Layer 6 of a small transformer language model trained on English Wikipedia (9 layers, counted from 0, width 128).
A neuron adds its activation times its output weights to the MLP's output. To switch it off is to set its activation to zero at one token and run the rest of the model.

Output weights of the MLP neurons that the questions are about. A number n stands for n times 0.002.
n10: -35 57 -15 -34 -88 -37 58 -120 4 83 -109 -18 -2 -31 116 -54 34 66 4 45 -12 -123 -13 -8 60 34 -44 -33 -49 31 -14 92 74 -11 152 -144 -21 53 34 -1 -58 -85 -25 15 47 -55 40 -39 -88 50 6 -55 133 47 67 -69 17 19 95 51 28 -151 -60 28 7 -50 35 -42 -185 -41 -19 -93 74 46 70 15 35 -136 24 2 0 40 -19 -46 -39 -29 -25 -7 14 19 -57 -86 104 -107 19 75 49 64 125 -80 -73 -49 -80 -52 74 -24 119 102 -121 18 -37 79 115 30 43 -115 -70 -44 -16 29 228 21 32 12 8 -153 53 11
n21: 90 -34 -148 -4 -18 41 3 162 -11 26 8 77 18 -30 11 -8 42 41 132 87 21 63 -2 44 -6 125 -42 110 -6 6 70 -30 -7 -95 120 -171 -26 -25 41 84 -63 -28 62 -2 -80 47 -35 32 -81 29 16 14 -100 42 38 63 25 41 -85 111 21 -6 -119 -10 -49 -24 18 -23 47 34 -54 -90 35 -13 -18 -25 22 88 -109 -4 -3 109 52 -93 19 -50 47 97 40 50 -41 -34 5 -53 -16 -11 -104 -15 -140 3 -74 61 -10 -67 31 -37 9 123 -14 23 40 -121 -65 0 47 -19 146 20 -144 0 -161 -2 77 -13 -62 -160 -40 94
n87: -87 -60 52 26 -82 156 -97 -15 -39 -21 -190 55 -11 149 -79 -62 93 4 -67 125 112 -19 -75 -58 -45 77 -176 -9 69 -12 69 65 -2 74 -90 202 -53 -13 -61 125 77 -17 42 -129 -110 264 -78 -89 -62 45 3 57 72 17 -19 -3 -8 -3 124 -15 79 -73 76 -83 13 -31 91 17 -9 -170 -65 -16 -99 -81 -21 12 20 93 -70 -47 15 59 34 199 -72 -201 75 -11 -90 18 -119 -64 109 -44 11 -77 139 1 183 28 78 -77 -55 104 -137 110 5 -127 134 86 46 104 20 12 -70 -2 12 -128 31 -83 -98 181 -32 -140 -96 -64 12 -76
n88: -2 -13 23 -97 -54 -8 -2 -38 -59 15 -16 -20 -63 -41 61 40 -91 102 -131 -78 -54 -16 -63 -76 65 18 193 -33 80 0 44 10 31 6 -38 -21 -164 35 -115 106 -109 37 33 84 -23 12 -75 -12 67 76 56 -12 -56 -275 -179 -90 -57 -13 -46 51 39 104 -14 -4 -21 -114 35 -101 23 7 -10 49 -39 -2 32 73 -18 93 -44 -76 26 -20 -136 20 59 67 -101 9 -76 60 -14 -56 85 18 85 52 -77 42 88 9 -21 28 -34 -23 154 -23 -13 9 58 0 25 -179 93 12 17 137 -42 128 41 -12 309 36 29 -3 62 12 54 54
n210: 21 -26 33 -85 -27 45 -50 23 15 41 -10 -10 24 -3 3 26 40 13 -56 108 35 -89 -58 -49 -55 -9 -80 11 8 76 -57 36 -73 81 -30 -54 -70 64 56 -10 1 -110 69 -20 -25 -54 39 5 -82 79 2 13 82 -108 -46 -95 101 -45 34 -16 30 -43 -32 107 -3 -82 -93 13 17 -76 16 47 -75 143 -24 -41 54 -13 78 7 -16 -133 112 61 20 66 -91 -33 12 55 -44 -12 37 -24 4 14 13 -82 89 -131 96 -71 144 45 -98 41 44 -78 -10 -73 -31 39 24 -75 -31 3 -54 -37 73 69 95 71 47 -33 -40 -36 -18 118
n259: 27 71 20 45 8 -94 59 -27 38 29 -37 -48 -142 3 10 -70 -19 -11 -63 -103 -108 293 -37 106 0 -10 -24 1 -47 -17 26 -89 -107 92 0 8 -76 83 125 -40 77 93 127 168 -20 -85 131 -19 30 60 53 33 81 -65 -72 -10 -63 81 37 -66 101 28 -46 99 -24 41 -92 79 -13 30 55 109 -60 10 -30 16 -23 -68 -7 26 -68 11 24 44 7 5 34 -21 -49 110 -12 12 -157 104 -29 -35 -79 -41 -37 74 -73 21 -34 55 -86 -73 108 -139 -31 43 5 -59 -82 -48 -57 -35 -11 33 -23 10 151 -130 115 -3 -24 63 -47 -78
n312: 145 -105 -22 -29 -20 -61 -18 47 77 3 65 18 58 -154 12 -59 22 -97 -40 62 12 229 -41 -82 63 3 -9 -40 -48 32 25 19 -5 -77 36 -29 -65 93 34 -50 -79 86 -23 84 0 141 -56 108 28 37 -87 26 43 115 -23 35 25 27 -102 46 -89 -37 -99 138 37 40 28 -66 122 -100 4 0 59 -16 74 11 8 13 -43 -5 70 128 72 -57 1 72 -71 82 -52 -39 51 100 0 -93 15 -35 -140 -147 -142 137 102 -59 -1 23 116 34 -64 -22 -65 -80 -84 40 6 -40 50 22 1 -8 -63 -62 -54 -48 4 -53 43 -17 -28 -11
n328: -53 87 -5 32 19 50 32 -99 -13 3 -69 53 8 16 4 -98 -13 -51 32 13 -14 -93 37 -99 -9 -22 -48 -14 -2 103 28 27 61 29 -65 54 138 -140 40 90 62 3 43 33 63 87 21 -12 126 -72 -39 72 115 29 -16 5 -4 -155 89 -16 -33 0 28 18 -30 -53 -112 30 -68 64 3 -11 -9 155 -20 -8 -62 -75 -93 -25 -15 6 -68 -43 43 -49 35 -16 -1 1 3 7 8 9 36 61 101 -50 -36 53 -34 31 -35 -36 47 -7 64 -31 -22 8 -26 27 37 17 -10 -61 49 -17 19 -34 -165 -26 -15 53 29 26 -9 1
n345: 8 70 -62 3 32 -13 18 -42 17 62 66 -44 -56 19 3 35 -54 -39 15 -82 -81 19 -84 -63 -11 20 -10 -30 -16 14 12 60 -71 39 21 74 -16 31 62 58 -31 3 20 97 61 28 50 42 -150 45 -69 89 193 -68 49 11 -158 38 -27 -95 -31 -89 -25 -117 134 0 6 205 26 16 -13 3 10 -75 20 -8 -54 101 -51 -77 91 -142 7 -63 -25 98 27 -71 -2 20 -59 14 -56 -84 -7 45 64 -153 18 40 -74 -78 -3 105 -35 -68 -23 -56 -29 -5 67 45 3 -87 26 -32 -33 65 -37 31 101 40 -20 13 7 -35 -11 18
n349: -88 64 94 19 -32 72 24 -65 106 65 35 -37 -70 33 32 52 134 -62 -40 -49 -69 35 -68 -14 132 -75 -56 -13 -44 -10 55 31 5 -49 -74 -9 4 -29 -33 -47 -20 -30 4 80 155 6 12 59 -36 34 113 -125 1 -84 -25 -44 54 21 49 -6 15 37 74 106 96 90 -72 -52 -25 -19 -42 -94 11 -44 80 -79 25 -38 -45 -39 155 -70 -49 -65 80 -66 82 146 65 13 -188 -120 -22 80 -66 -17 -43 28 -34 34 26 -96 -44 -10 41 55 13 24 9 -67 27 39 32 -10 -27 10 -49 -4 -86 -15 -93 -19 -63 -152 44 -16 143 111
n372: 88 -45 35 -81 -60 -59 125 97 36 19 180 -14 11 33 4 -130 115 -138 26 -64 -93 182 87 -106 -40 -96 -45 83 -3 4 -6 -75 -150 -69 -16 2 -86 35 -8 36 96 38 -29 110 -59 -151 81 -13 -38 -70 52 41 -30 -167 143 29 142 27 -104 -24 24 -35 25 -108 40 2 -73 190 -16 80 16 -54 -6 -91 -22 52 -93 -1 8 9 2 -61 -100 -16 -74 -3 129 -12 33 141 66 138 -11 -19 16 15 -41 40 151 -9 56 2 26 -56 0 34 65 43 17 -31 -153 -41 -28 28 -28 41 127 -82 -33 -99 54 -11 64 -43 102 -62 30 -100
n379: 117 82 -47 51 -54 -107 -46 -134 -7 105 -55 33 56 151 -2 -10 -58 26 184 174 40 149 149 47 -9 -119 -35 -72 55 -107 33 12 78 -64 31 -39 -26 82 -49 -157 -143 -15 -118 -113 8 11 5 -17 -91 47 -36 64 41 24 17 -71 59 -15 48 -80 22 72 -75 53 19 95 -44 -30 57 47 -144 -5 -146 -98 125 7 -27 69 -63 89 33 6 -20 99 22 -164 -6 -119 -77 83 -48 -49 104 -34 95 29 169 136 26 -71 10 -114 -115 160 -183 14 85 69 -21 -90 27 -19 19 37 -40 -90 -85 76 -24 -61 12 95 -15 60 -132 69 36 15
n450: -155 53 0 31 29 -13 6 27 -99 -40 69 3 -64 50 -211 71 46 52 -34 111 116 141 -93 133 24 -156 47 -19 205 20 127 151 43 86 -58 102 -305 7 86 -133 -100 110 191 83 70 228 97 -123 -113 -34 -73 -95 4 -3 -6 30 -91 46 50 -165 137 -147 -141 28 -86 -86 57 22 -59 52 -74 43 5 13 -71 -162 -50 65 -54 -66 -45 18 133 -55 26 29 -127 26 9 -43 -119 244 88 -217 -46 -53 1 12 130 -24 -64 -87 -16 97 37 -42 14 115 0 18 -147 -100 -9 -30 -48 -33 -104 -73 -18 -37 111 -33 -31 66 154 49 44 124
n457: -64 -29 30 102 -93 -38 -69 35 60 -51 -42 61 37 38 84 -43 -50 -80 -30 4 80 83 91 -20 84 21 55 -56 -55 -47 -3 12 60 -69 -10 3 -25 4 109 -140 -28 48 -104 36 -136 162 -46 -70 32 -23 -21 29 12 87 3 -120 72 16 7 -43 27 -44 -10 39 6 -28 7 47 -143 110 66 22 -136 38 -81 -93 24 67 4 62 14 21 -22 -2 -135 53 -49 -35 -35 -54 -78 -8 -26 -4 -23 -94 171 -43 -78 -20 0 18 96 110 -14 46 77 53 16 0 40 -76 11 60 71 79 84 -39 -83 -184 76 93 -56 33 40 -47 -74 -93
n473: -52 33 25 80 13 24 67 -69 -78 69 38 -24 83 -9 40 -92 -80 -32 -68 -30 -44 -59 118 62 3 -54 -45 27 139 46 -74 53 -49 -20 -60 -71 50 49 -15 -25 15 78 51 -28 4 0 45 -12 45 -35 44 27 -82 -108 28 -77 22 15 12 -58 38 -38 12 -26 -8 -64 109 -83 26 68 57 -53 22 0 -38 -12 -26 -54 -18 10 42 115 -29 -23 -32 -98 -20 51 -67 25 -10 84 -53 77 0 34 4 -120 -9 -69 -26 -47 -42 -38 34 19 90 -69 -1 4 -92 -7 55 23 2 6 17 -10 106 76 28 45 -17 -56 -100 97 36 -12
n506: -19 56 20 58 -20 -39 44 15 9 -65 -2 -87 -142 7 2 18 -30 32 -70 37 -90 -10 1 -6 86 1 -38 33 -6 -10 9 -59 -83 13 -23 23 24 -29 -10 -10 -11 24 65 50 -1 -135 -19 -13 4 -4 27 -15 146 -16 -45 -69 -37 -9 -54 -65 -62 20 56 -27 69 -37 -54 -4 127 73 -21 27 27 -8 47 41 -131 23 0 -8 -43 -42 -10 -9 12 -44 -23 -88 82 44 -21 76 -72 15 -27 -21 -26 4 455 -66 30 2 182 -75 -42 -8 -54 -23 -6 79 -49 63 59 6 -12 12 -17 60 2 -1 471 -43 -22 -48 10 14 -84 -106

Each question names a token from some text and the token that comes next. It shows the activations a of the neurons there, in the order above. A number n stands for n times 0.0075.

Then comes g, the gradient of the next token's log-probability with respect to the MLP's output, scaled to length 1. A neuron's effect is roughly proportional to its activation times (output weights . g). A number n stands for n times 0.00075.

"ist", then "oc"
a: 0 19 0 -14 -22 0 -23 -11 -22 -23 0 0 -17 -20 93 0
g: -208 22 86 67 148 -129 -189 -52 -219 98 -107 143 -149 -24 -57 -179 121 -135 -159 24 98 197 -186 -35 14 77 16 7 2 37 117 -66 157 -106 167 12 166 122 -148 -103 32 136 -8 8 -136 -115 -72 33 -47 -169 -83 85 -45 62 -272 118 88 147 84 51 -34 101 58 -65 -159 -179 137 -5 13 107 -2 69 43 -84 -54 40 -38 148 -105 161 81 233 -53 -51 250 70 75 18 -123 75 -26 24 12 196 1 -20 -39 209 -174 223 -359 43 190 -66 17 25 -130 -45 141 -124 -147 -84 -106 -44 -16 47 115 -95 6 -249 -153 94 135 107 38 121 -62 -76
Switching off which neuron hurts the next token most? n210

"ud", then "os"
a: -1 -22 0 -20 -14 0 208 -16 -22 -22 0 67 -22 4 -23 -1
g: -204 -3 -82 90 -21 -190 -165 -63 254 -77 160 145 53 55 25 -237 174 153 118 108 -65 -10 221 45 -55 -10 -143 -112 221 15 115 -54 106 -355 -83 167 27 35 122 -171 49 128 -75 194 70 -93 -65 -61 134 85 9 -220 80 -94 9 99 60 -227 188 24 89 -227 47 83 -86 -215 31 -16 -133 -57 -13 -110 -34 -108 -111 73 155 115 47 169 -24 -62 1 -174 68 1 30 -19 -302 134 53 119 -18 -103 -112 -198 -81 47 -4 -28 -89 35 -40 -5 -119 -20 120 100 -45 -57 67 -26 187 128 31 61 -21 -112 -43 111 -15 -151 173 55 -138 137 -66 110
Switching off which neuron hurts the next token most? n379

" st", then "ream"
a: -2 -1 -7 -4 57 0 24 249 -20 61 0 -14 -20 -23 175 -20
g: 64 5 21 -99 -29 -56 119 -32 104 102 -192 162 127 63 -54 165 123 -68 -118 -14 59 -55 -154 -60 -75 93 58 -134 125 -83 -77 82 -47 60 -76 24 -6 -257 -93 189 -114 246 -40 -157 -112 33 62 69 -83 194 235 99 -1 -56 55 -27 -83 -145 229 -15 -28 168 119 58 -182 -288 -258 -193 -81 -70 192 -44 -21 -9 41 22 62 -58 -18 -289 57 -57 -67 -26 -48 -227 -221 216 85 149 -13 90 99 61 -102 183 65 1 0 -127 94 222 49 50 -188 -62 177 44 76 44 -124 131 10 -162 -185 24 -35 128 84 50 25 56 9 57 -177 149 -5 -137
Which two neurons, each switched off alone, lower its probability most, in order? n328, n473

"M", then "al"
a: -18 118 0 -7 -2 398 0 -9 4 -20 327 -2 0 -19 -23 -16
g: 79 -262 -143 -77 96 37 264 -140 -154 -295 -94 -129 65 15 -22 93 287 -141 262 57 -143 -13 -12 154 -16 -48 -153 -16 210 -123 -173 -70 165 -25 -66 -73 -87 -196 105 -22 6 56 186 -151 -23 -125 78 -5 122 -105 7 177 -63 206 -95 -149 89 52 -77 -24 65 13 3 -19 -150 20 118 20 61 -50 5 16 -84 135 -43 43 114 131 51 5 159 -80 -76 17 -132 -152 -265 235 84 45 -7 120 12 202 -4 67 -75 244 -52 44 220 -55 -93 -32 5 2 182 -114 14 46 -221 -79 21 -72 164 7 8 -150 -45 65 29 151 56 -11 -18 35 -182 -135
Which two neurons, each switched off alone, lower its probability most, in order? n372, n21

"imate", then "."
a: 0 -6 -2 -21 -19 -1 4 -22 -3 -18 0 142 -1 -1 116 -19
g: 159 18 -21 394 70 81 84 -168 -84 62 16 -128 -159 -146 -65 -26 -3 -141 22 61 141 140 28 49 75 -124 65 -177 50 -82 98 -22 48 -33 -307 -16 180 52 55 -224 -31 -3 -143 -107 57 67 -97 1 -49 122 -4 106 -4 -97 2 -106 90 128 40 -228 -122 38 315 27 -43 126 37 65 -72 84 -229 94 70 36 65 98 -155 102 74 -91 -117 -31 -47 141 -123 -108 -112 141 98 32 -12 -46 -14 96 -314 -65 -17 -103 -64 -127 116 187 -158 95 17 -9 27 -118 165 -24 -6 75 154 148 -251 75 -120 124 -122 194 9 117 -85 91 47 -228 95 -108
Which two neurons, each switched off alone, lower its probability most, in order? n379, n473

"it", then "age"
a: 0 -22 0 -12 -23 0 -7 -22 -15 -19 0 -20 -22 -3 190 0
g: -50 -56 -56 -190 53 -41 32 -169 -65 111 99 -185 116 45 34 93 -127 -164 -29 -47 121 188 -97 61 -24 97 120 -137 123 45 -46 31 -27 -121 -3 -39 191 -190 31 184 146 55 67 -7 -40 62 -137 -46 15 163 -71 -208 27 1 73 -88 48 127 -140 -79 -123 47 -140 79 -233 -152 35 -283 207 58 9 120 51 61 135 -213 -53 -197 -292 -144 226 253 -3 -145 -3 -101 26 106 -150 49 193 -22 -164 106 46 115 83 -156 86 -69 14 -67 -115 -80 -60 81 -38 125 149 -16 -126 31 275 128 66 77 -105 -22 -94 -31 -92 197 -8 -41 197 68 153 7
Switching off which neuron hurts the next token most? n473

" her", then "b"
a: -18 -22 0 -21 -4 -1 -22 90 -10 -14 -1 -22 0 0 -20 -22
g: 78 -175 -81 181 -187 -36 -89 -90 -121 -125 -143 143 11 -204 85 -88 80 -24 -284 32 289 283 -24 -60 -33 -23 -188 -79 63 -53 -134 -39 -18 103 65 -145 272 159 91 -108 -46 213 99 -65 -163 100 -61 -97 157 -213 118 101 -18 55 -31 80 324 58 138 -172 -26 183 53 33 -17 271 151 -76 -99 146 -18 -16 -88 74 137 -33 -107 -67 -105 -153 -6 9 -193 -45 -132 -79 33 171 -84 -138 128 94 92 -70 -33 60 -67 -129 -50 81 76 80 -45 -117 118 -83 -74 -64 94 33 -56 137 9 -112 17 163 -107 32 -174 4 -1 117 -22 -26 -25 171 37 -31
Which neuron, switched off, raises the next token's probability most? n312

".", then "\n"
a: 258 -23 -12 -2 142 -12 -16 8 -23 -10 -3 -5 -1 -13 -20 73
g: 19 31 -150 -14 -66 -104 -5 -169 -288 60 -131 -95 139 121 -153 119 54 109 199 -58 200 101 144 65 189 17 -1 -34 -56 6 342 103 79 104 -35 -38 -150 65 68 -66 193 -139 -71 -12 21 154 -7 -106 26 192 170 42 16 51 -75 -66 51 -26 95 -62 85 -32 -113 -88 103 109 -84 134 170 -122 -122 108 -171 149 -127 -47 -59 15 -74 -56 -37 -22 -65 -80 4 -88 201 -240 -51 210 2 -23 120 52 15 -75 -197 -173 12 102 5 -61 -211 -43 76 -179 -218 -47 140 218 115 -191 -70 76 -223 -23 98 99 5 -112 -21 52 137 -295 80 70 -105 16
Which neuron, switched off, raises the next token's probability most? n10

" He", then " also"
a: 59 239 0 0 -9 30 -1 -20 -9 -19 13 -13 0 0 -21 -22
g: -47 -199 55 -159 48 -38 -77 -138 92 -91 43 -40 -170 51 60 -10 -10 210 -92 -108 54 -99 59 -313 29 28 -223 254 213 128 -2 229 64 -34 71 19 -144 3 13 -87 243 -176 60 1 28 -86 -128 226 46 176 -10 -117 58 253 76 25 172 230 84 19 -62 43 -192 258 -90 -104 -111 -72 127 -174 -114 37 -45 67 -51 -21 -178 -94 161 57 32 83 -51 -28 -9 12 -27 -54 49 -6 -24 -28 -12 122 -298 -209 17 237 -10 104 68 -157 -68 -18 125 93 119 -138 6 44 59 -55 74 -118 -5 -129 218 -27 -82 -100 -94 192 -37 55 -77 -139 7 17
Switching off which neuron hurts the next token most? n21

" est", then "imated"
a: -1 -5 0 -14 -12 0 -23 -15 -4 150 0 43 -5 -20 -10 -1
g: -120 37 142 -46 104 -226 -205 -37 182 22 -44 12 -275 239 217 -58 138 -28 -187 13 89 -181 -103 -112 -150 -192 -42 193 63 -115 27 34 33 -107 31 -131 -28 35 154 -99 69 -134 -177 -81 216 24 -138 -88 33 1 92 -127 -44 -50 -102 219 202 -290 143 -37 -218 130 -94 90 -116 126 135 -73 68 5 -68 178 124 -18 170 203 46 49 205 -78 17 -145 -109 -5 -73 185 202 84 59 -28 18 0 -6 37 -96 -52 109 80 -201 22 48 134 -58 120 -136 -84 19 -104 -67 -77 -115 22 45 26 -200 5 -12 151 63 0 -156 73 3 17 -1 100 121 92
Switching off which neuron hurts the next token most? n349

"w", then "ok"
a: -13 -4 -23 -20 -4 -5 -4 -9 0 0 -21 0 -1 -1 -7 -2
g: -32 -24 -87 129 -195 98 -132 41 133 56 18 15 208 133 -83 66 -222 37 162 22 82 97 44 -157 -89 -76 -110 85 -78 267 -62 101 31 -96 50 108 138 85 62 60 -48 184 -45 -26 -115 -6 -122 11 85 -134 -171 -100 -4 -61 0 351 -238 232 -60 45 -72 96 195 242 -9 -6 -223 0 -164 264 -111 -127 -126 -91 -10 58 235 21 4 -35 -2 -127 -240 -19 -200 -76 191 66 -20 -23 81 12 -96 27 80 -186 -110 -78 -65 26 -146 -78 128 106 30 114 -111 -67 -169 96 15 -225 0 15 113 51 -119 93 -41 -94 100 67 -126 134 4 118 -113 58
Switching off which neuron hurts the next token most? n10

"ised", then " about"
a: -14 -14 -12 -18 -5 0 70 3 -10 0 0 -5 -17 0 -22 60
g: 6 79 235 128 76 -147 -62 77 112 -130 54 -83 -86 -13 -136 90 -1 -128 -36 120 -53 -101 -133 34 42 163 -129 -77 24 -73 44 -52 -184 -85 -40 -57 -49 -246 21 -61 1 58 -41 -124 129 159 29 -113 -41 35 -120 -191 13 51 -55 -16 75 -172 -256 -220 -135 139 82 -88 -137 -97 -31 55 166 -115 -57 134 159 187 -43 73 -33 8 -100 -49 -8 10 -229 195 -125 148 72 -154 34 9 201 47 -18 82 56 -68 217 117 -41 126 48 -75 30 -8 37 -132 -133 -51 165 -47 92 -41 69 158 79 151 174 282 77 -345 -39 12 -116 232 216 -157 142 47
Switching off which neuron hurts the next token most? n506

" those", then " who"
a: -10 -15 -1 0 -20 -4 -1 -19 20 -11 0 115 -1 -9 -23 301
g: -151 -80 -237 79 -28 -13 -35 -32 -49 98 27 246 -146 -50 -32 107 128 -169 -64 148 -10 32 -37 -95 133 156 -44 254 -67 -124 -35 176 41 50 4 -38 171 -102 47 81 -113 -10 -112 228 106 120 -57 157 -203 174 -32 21 8 -55 177 87 -22 70 -22 -113 94 -34 37 -9 -29 185 -132 185 -139 -76 -290 -280 -107 -57 105 -205 -38 -71 111 -119 -114 -74 24 121 -36 -54 26 97 -41 123 -21 114 -54 204 158 -77 75 -33 -42 22 98 -159 -144 159 -112 -39 167 46 -123 -220 157 -40 127 -70 -182 -116 -16 62 -242 65 105 197 -37 -128 105 -115 16 142
Switching off which neuron hurts the next token most? n379

" that", then " those"
a: -20 -21 -1 0 -23 67 -10 -18 26 3 0 5 0 -1 -15 231
g: 111 -62 34 -18 -83 -40 84 -277 107 -37 19 52 -219 80 -95 -75 -71 202 -231 -155 -142 -201 -135 94 24 223 299 -15 -20 -91 -24 24 4 210 11 17 39 5 89 -108 -107 -53 60 244 158 118 11 155 -212 45 -11 19 -160 77 140 32 36 200 76 21 16 143 25 2 32 -238 -190 -96 81 -105 93 -74 -46 29 -51 16 -74 92 90 21 -16 -155 -56 34 10 6 189 -19 -74 -132 -96 288 110 7 -187 56 -98 12 -34 123 -200 121 73 113 -39 33 -133 -137 102 -283 171 -3 44 48 233 -124 -87 85 103 -170 -46 -84 86 -50 54 16 63 -208
Switching off which neuron hurts the next token most? n259

"N", then "one"
a: -12 142 -1 -21 0 348 -3 -8 -22 -22 291 -8 0 -21 -19 -2
g: 47 34 33 98 89 -204 -94 57 14 -3 -52 -103 45 216 178 -32 -165 88 -6 -155 203 178 72 96 124 151 151 -121 15 -11 -22 35 -177 16 0 -172 271 11 373 -109 48 -85 -100 6 82 86 -89 69 -130 -3 87 129 35 17 -4 -62 1 -24 -56 -197 -71 -132 -33 122 57 26 87 -77 -239 -81 -84 36 26 74 136 -67 96 -240 -96 -64 33 -21 -277 -191 13 -92 98 86 62 -189 65 73 -175 122 116 -83 98 -124 -44 78 -81 -134 -69 -137 122 216 -105 -108 -53 -58 44 -35 -199 10 -35 66 -13 265 259 -31 -27 -64 -14 -69 167 138 66 -222
Which neuron, switched off, raises the next token's probability most? n372

"ag", then "),"
a: 0 -22 -10 -21 -5 0 -23 -16 0 -5 -3 -1 -2 -23 -5 0
g: -178 53 49 -145 -6 115 43 -143 21 88 -21 -15 -49 38 15 170 35 71 105 23 243 -73 -28 -223 -162 -131 70 -194 -1 -80 -61 -1 93 124 5 -36 -27 -69 51 11 -120 -115 61 22 159 -16 -52 1 -112 65 -120 90 -68 -113 264 -51 188 38 41 -65 134 -379 50 -299 8 252 46 150 21 53 175 -13 204 80 -158 -158 -17 -70 68 -157 -48 18 74 125 -98 -160 21 113 80 -210 -36 210 -230 34 -211 24 -174 -70 174 -83 -102 -11 -61 -167 19 122 -101 30 102 39 98 -3 150 256 166 -85 -38 160 16 -120 154 9 -7 84 -115 -14 31 -39
Switching off which neuron hurts the next token most? n312

" Ch", then "op"
a: -2 -8 -1 -10 -2 0 -5 -12 -5 -8 -3 -16 0 108 -20 -10
g: -31 -8 -7 -270 -222 211 2 78 12 -2 38 -41 14 2 -178 -77 -33 12 -102 217 55 194 219 -111 -35 -34 -26 202 -81 14 67 68 166 -13 55 -141 182 -226 -149 -96 -58 13 8 -21 -56 54 -71 -231 -48 -54 100 66 35 164 -52 1 60 143 -108 117 186 168 62 -53 58 64 -82 17 -56 22 33 59 -161 -120 103 37 1 92 -20 76 96 -52 -1 125 -40 -245 -83 -104 -41 42 113 1 -181 270 5 -47 -158 130 107 20 -70 -168 60 26 27 -98 59 -144 53 150 162 -135 -75 -36 48 -126 115 255 73 -153 83 -142 -147 -164 335 21 -274 -166
Switching off which neuron hurts the next token most? n457

" that", then " P"
a: 3 -19 -3 -1 -21 214 -3 -22 126 60 -4 -16 0 -1 -10 335
g: -195 -34 85 -164 145 82 12 24 -10 -70 87 -54 -46 -148 75 105 6 -2 -160 115 32 40 86 2 106 -134 -71 170 67 68 -160 -15 -119 -34 -54 84 -44 69 242 247 175 45 -47 218 6 -15 16 -146 2 -29 167 30 -125 -417 -217 -42 -22 38 134 -158 -99 57 132 16 -39 -236 114 28 58 -121 -132 -162 30 -43 -242 144 -28 79 79 164 63 -49 280 115 139 64 158 -181 -74 -83 61 113 -113 -40 127 120 92 41 -67 -57 -103 -29 44 -53 -364 -109 -201 -26 86 29 -51 23 177 -67 0 -19 11 91 55 -84 -168 -132 142 62 13 50 88 -18
Switching off which neuron hurts the next token most? n259

"op", then "ards"
a: 0 -22 0 -1 -3 0 -20 -18 52 -4 -5 -6 0 0 -18 -2
g: -56 -114 -35 -53 42 -181 -29 -175 185 -75 -101 106 -158 26 -21 -62 -91 -11 -44 -60 18 -152 94 -87 138 82 10 -176 39 146 196 36 -69 -59 -19 -96 120 47 233 -154 32 -13 219 -151 87 20 5 261 -116 300 -155 -53 35 -69 -43 -102 117 212 -111 -57 -95 299 -220 87 -10 -142 86 71 -66 21 -108 59 -67 -89 69 135 57 27 3 -87 57 -75 -29 -81 -21 68 167 56 -71 -21 56 -3 -188 -101 138 211 94 -6 -207 85 -272 -34 -215 192 136 -139 209 -89 -99 209 -90 -42 9 64 84 -130 -22 64 -147 117 -67 -85 25 -71 112 84 207 -23
Switching off which neuron hurts the next token most? n345

"ant", then "her"
a: -1 220 0 -9 -11 -23 -5 -14 -20 25 0 -1 187 -2 -17 -4
g: -53 59 -22 252 44 -3 95 14 -128 -34 23 43 -98 2 -32 -25 80 -69 -169 44 -38 -38 124 145 187 -61 216 27 163 -24 -231 -84 -3 -62 78 -97 -41 -204 387 -246 -5 98 27 97 -106 155 350 -1 106 27 -45 -105 66 -148 -43 106 -86 73 16 -113 107 39 5 -63 73 -58 123 -137 -120 -46 -26 107 27 -101 -80 241 -55 -5 60 159 -183 -99 37 47 45 -241 101 35 -30 223 78 15 -9 45 106 64 92 -99 -274 14 34 -155 -163 108 -48 -135 38 -22 104 -268 18 53 69 109 -32 -173 -10 0 -10 -77 -154 -306 74 3 145 -45 -116 52
Switching off which neuron hurts the next token most? n450

" died", then " at"
a: -22 -1 -3 -4 -4 -1 274 -11 15 0 -1 262 0 0 -17 -8
g: -98 115 12 -77 24 -9 54 16 23 30 78 6 -44 204 -13 34 -83 -173 19 121 -189 -39 58 -162 137 -147 40 9 29 140 -6 28 -26 -76 -284 97 -152 185 -19 107 -169 199 8 27 -268 -51 -89 -189 133 -71 -75 -61 -23 -95 -20 -5 -82 202 -39 148 228 38 216 57 -55 235 -166 -33 125 -22 70 103 -46 -127 17 210 -185 -76 -166 -168 227 7 -88 19 152 -37 -159 170 50 97 36 31 70 -143 0 -264 -13 -28 -11 120 21 -8 109 -147 138 235 -134 -82 16 10 55 61 -99 -193 57 14 87 20 -77 -209 89 153 -37 -298 69 135 -19 91
Switching off which neuron hurts the next token most? n312

"s", then " no"
a: 3 -22 0 0 -3 -21 -9 98 -20 0 -3 -20 -4 0 -8 127
g: 37 -24 -66 72 86 182 94 28 -153 -148 -28 45 -43 59 -7 23 -28 -41 177 26 -204 -44 -70 -114 16 47 62 -35 85 35 156 153 -91 42 21 -52 -210 152 130 -111 149 -6 85 -107 -154 104 -43 -22 -127 242 -43 11 199 295 36 -96 70 -34 276 -94 -381 -191 10 39 13 26 67 -250 -12 134 67 -144 -24 56 -144 -76 -15 6 -103 -172 -55 5 89 -118 -37 247 72 -107 19 -60 -199 -115 -76 79 82 -149 46 -64 100 180 -37 37 -26 65 -156 36 -205 -113 -162 6 162 -153 -75 31 6 36 304 65 -190 202 -35 36 -73 66 132 134 23 43
Switching off which neuron hurts the next token most? n328

"b", then " has"
a: -3 81 -3 -19 -1 -2 -10 1 -23 -14 -20 -23 -22 -7 53 -1
g: -147 16 30 -32 109 163 -20 -252 75 -155 -86 118 126 -3 -106 72 -148 125 104 -1 72 -121 28 76 -83 -70 -42 -58 -211 -80 76 56 122 -166 13 198 32 -23 84 -33 -125 -26 -38 14 141 -84 7 41 -3 7 -58 -194 -140 -76 154 -17 -10 -103 38 44 -32 -94 138 -77 69 234 145 14 -100 -97 -83 -41 87 59 -202 -71 -26 -177 -31 -94 62 98 271 -93 -64 -361 113 134 170 -81 150 2 260 -126 -69 8 61 86 166 -161 242 -156 -134 -193 -23 -217 50 8 -82 183 32 97 -111 -4 31 -18 265 -81 214 -85 189 33 84 48 -34 15 -138 112
Switching off which neuron hurts the next token most? n88

"ification", then " in"
a: 0 -9 -1 -16 -10 0 20 30 -9 -1 0 55 -6 -8 45 -12
g: -113 6 229 -176 27 86 134 -148 -15 0 -24 -12 7 9 47 49 -165 -142 -64 101 -21 -64 117 -18 -71 -46 -71 70 60 -52 44 -90 15 -197 38 28 -70 150 145 98 -120 179 -129 -216 -11 -120 -102 -140 66 -136 137 -33 30 40 117 -101 -32 -97 66 -140 133 57 0 142 -222 129 -265 -10 -52 -246 196 17 -17 -151 269 155 33 125 50 50 80 154 105 -87 -46 14 108 -69 -121 98 -166 50 -32 -8 -70 115 152 -128 70 167 205 15 -15 -73 141 68 86 -234 69 -100 -81 -165 -64 -24 120 -169 -210 -17 -83 -69 33 16 -48 -75 125 432 164 16
Switching off which neuron hurts the next token most? n379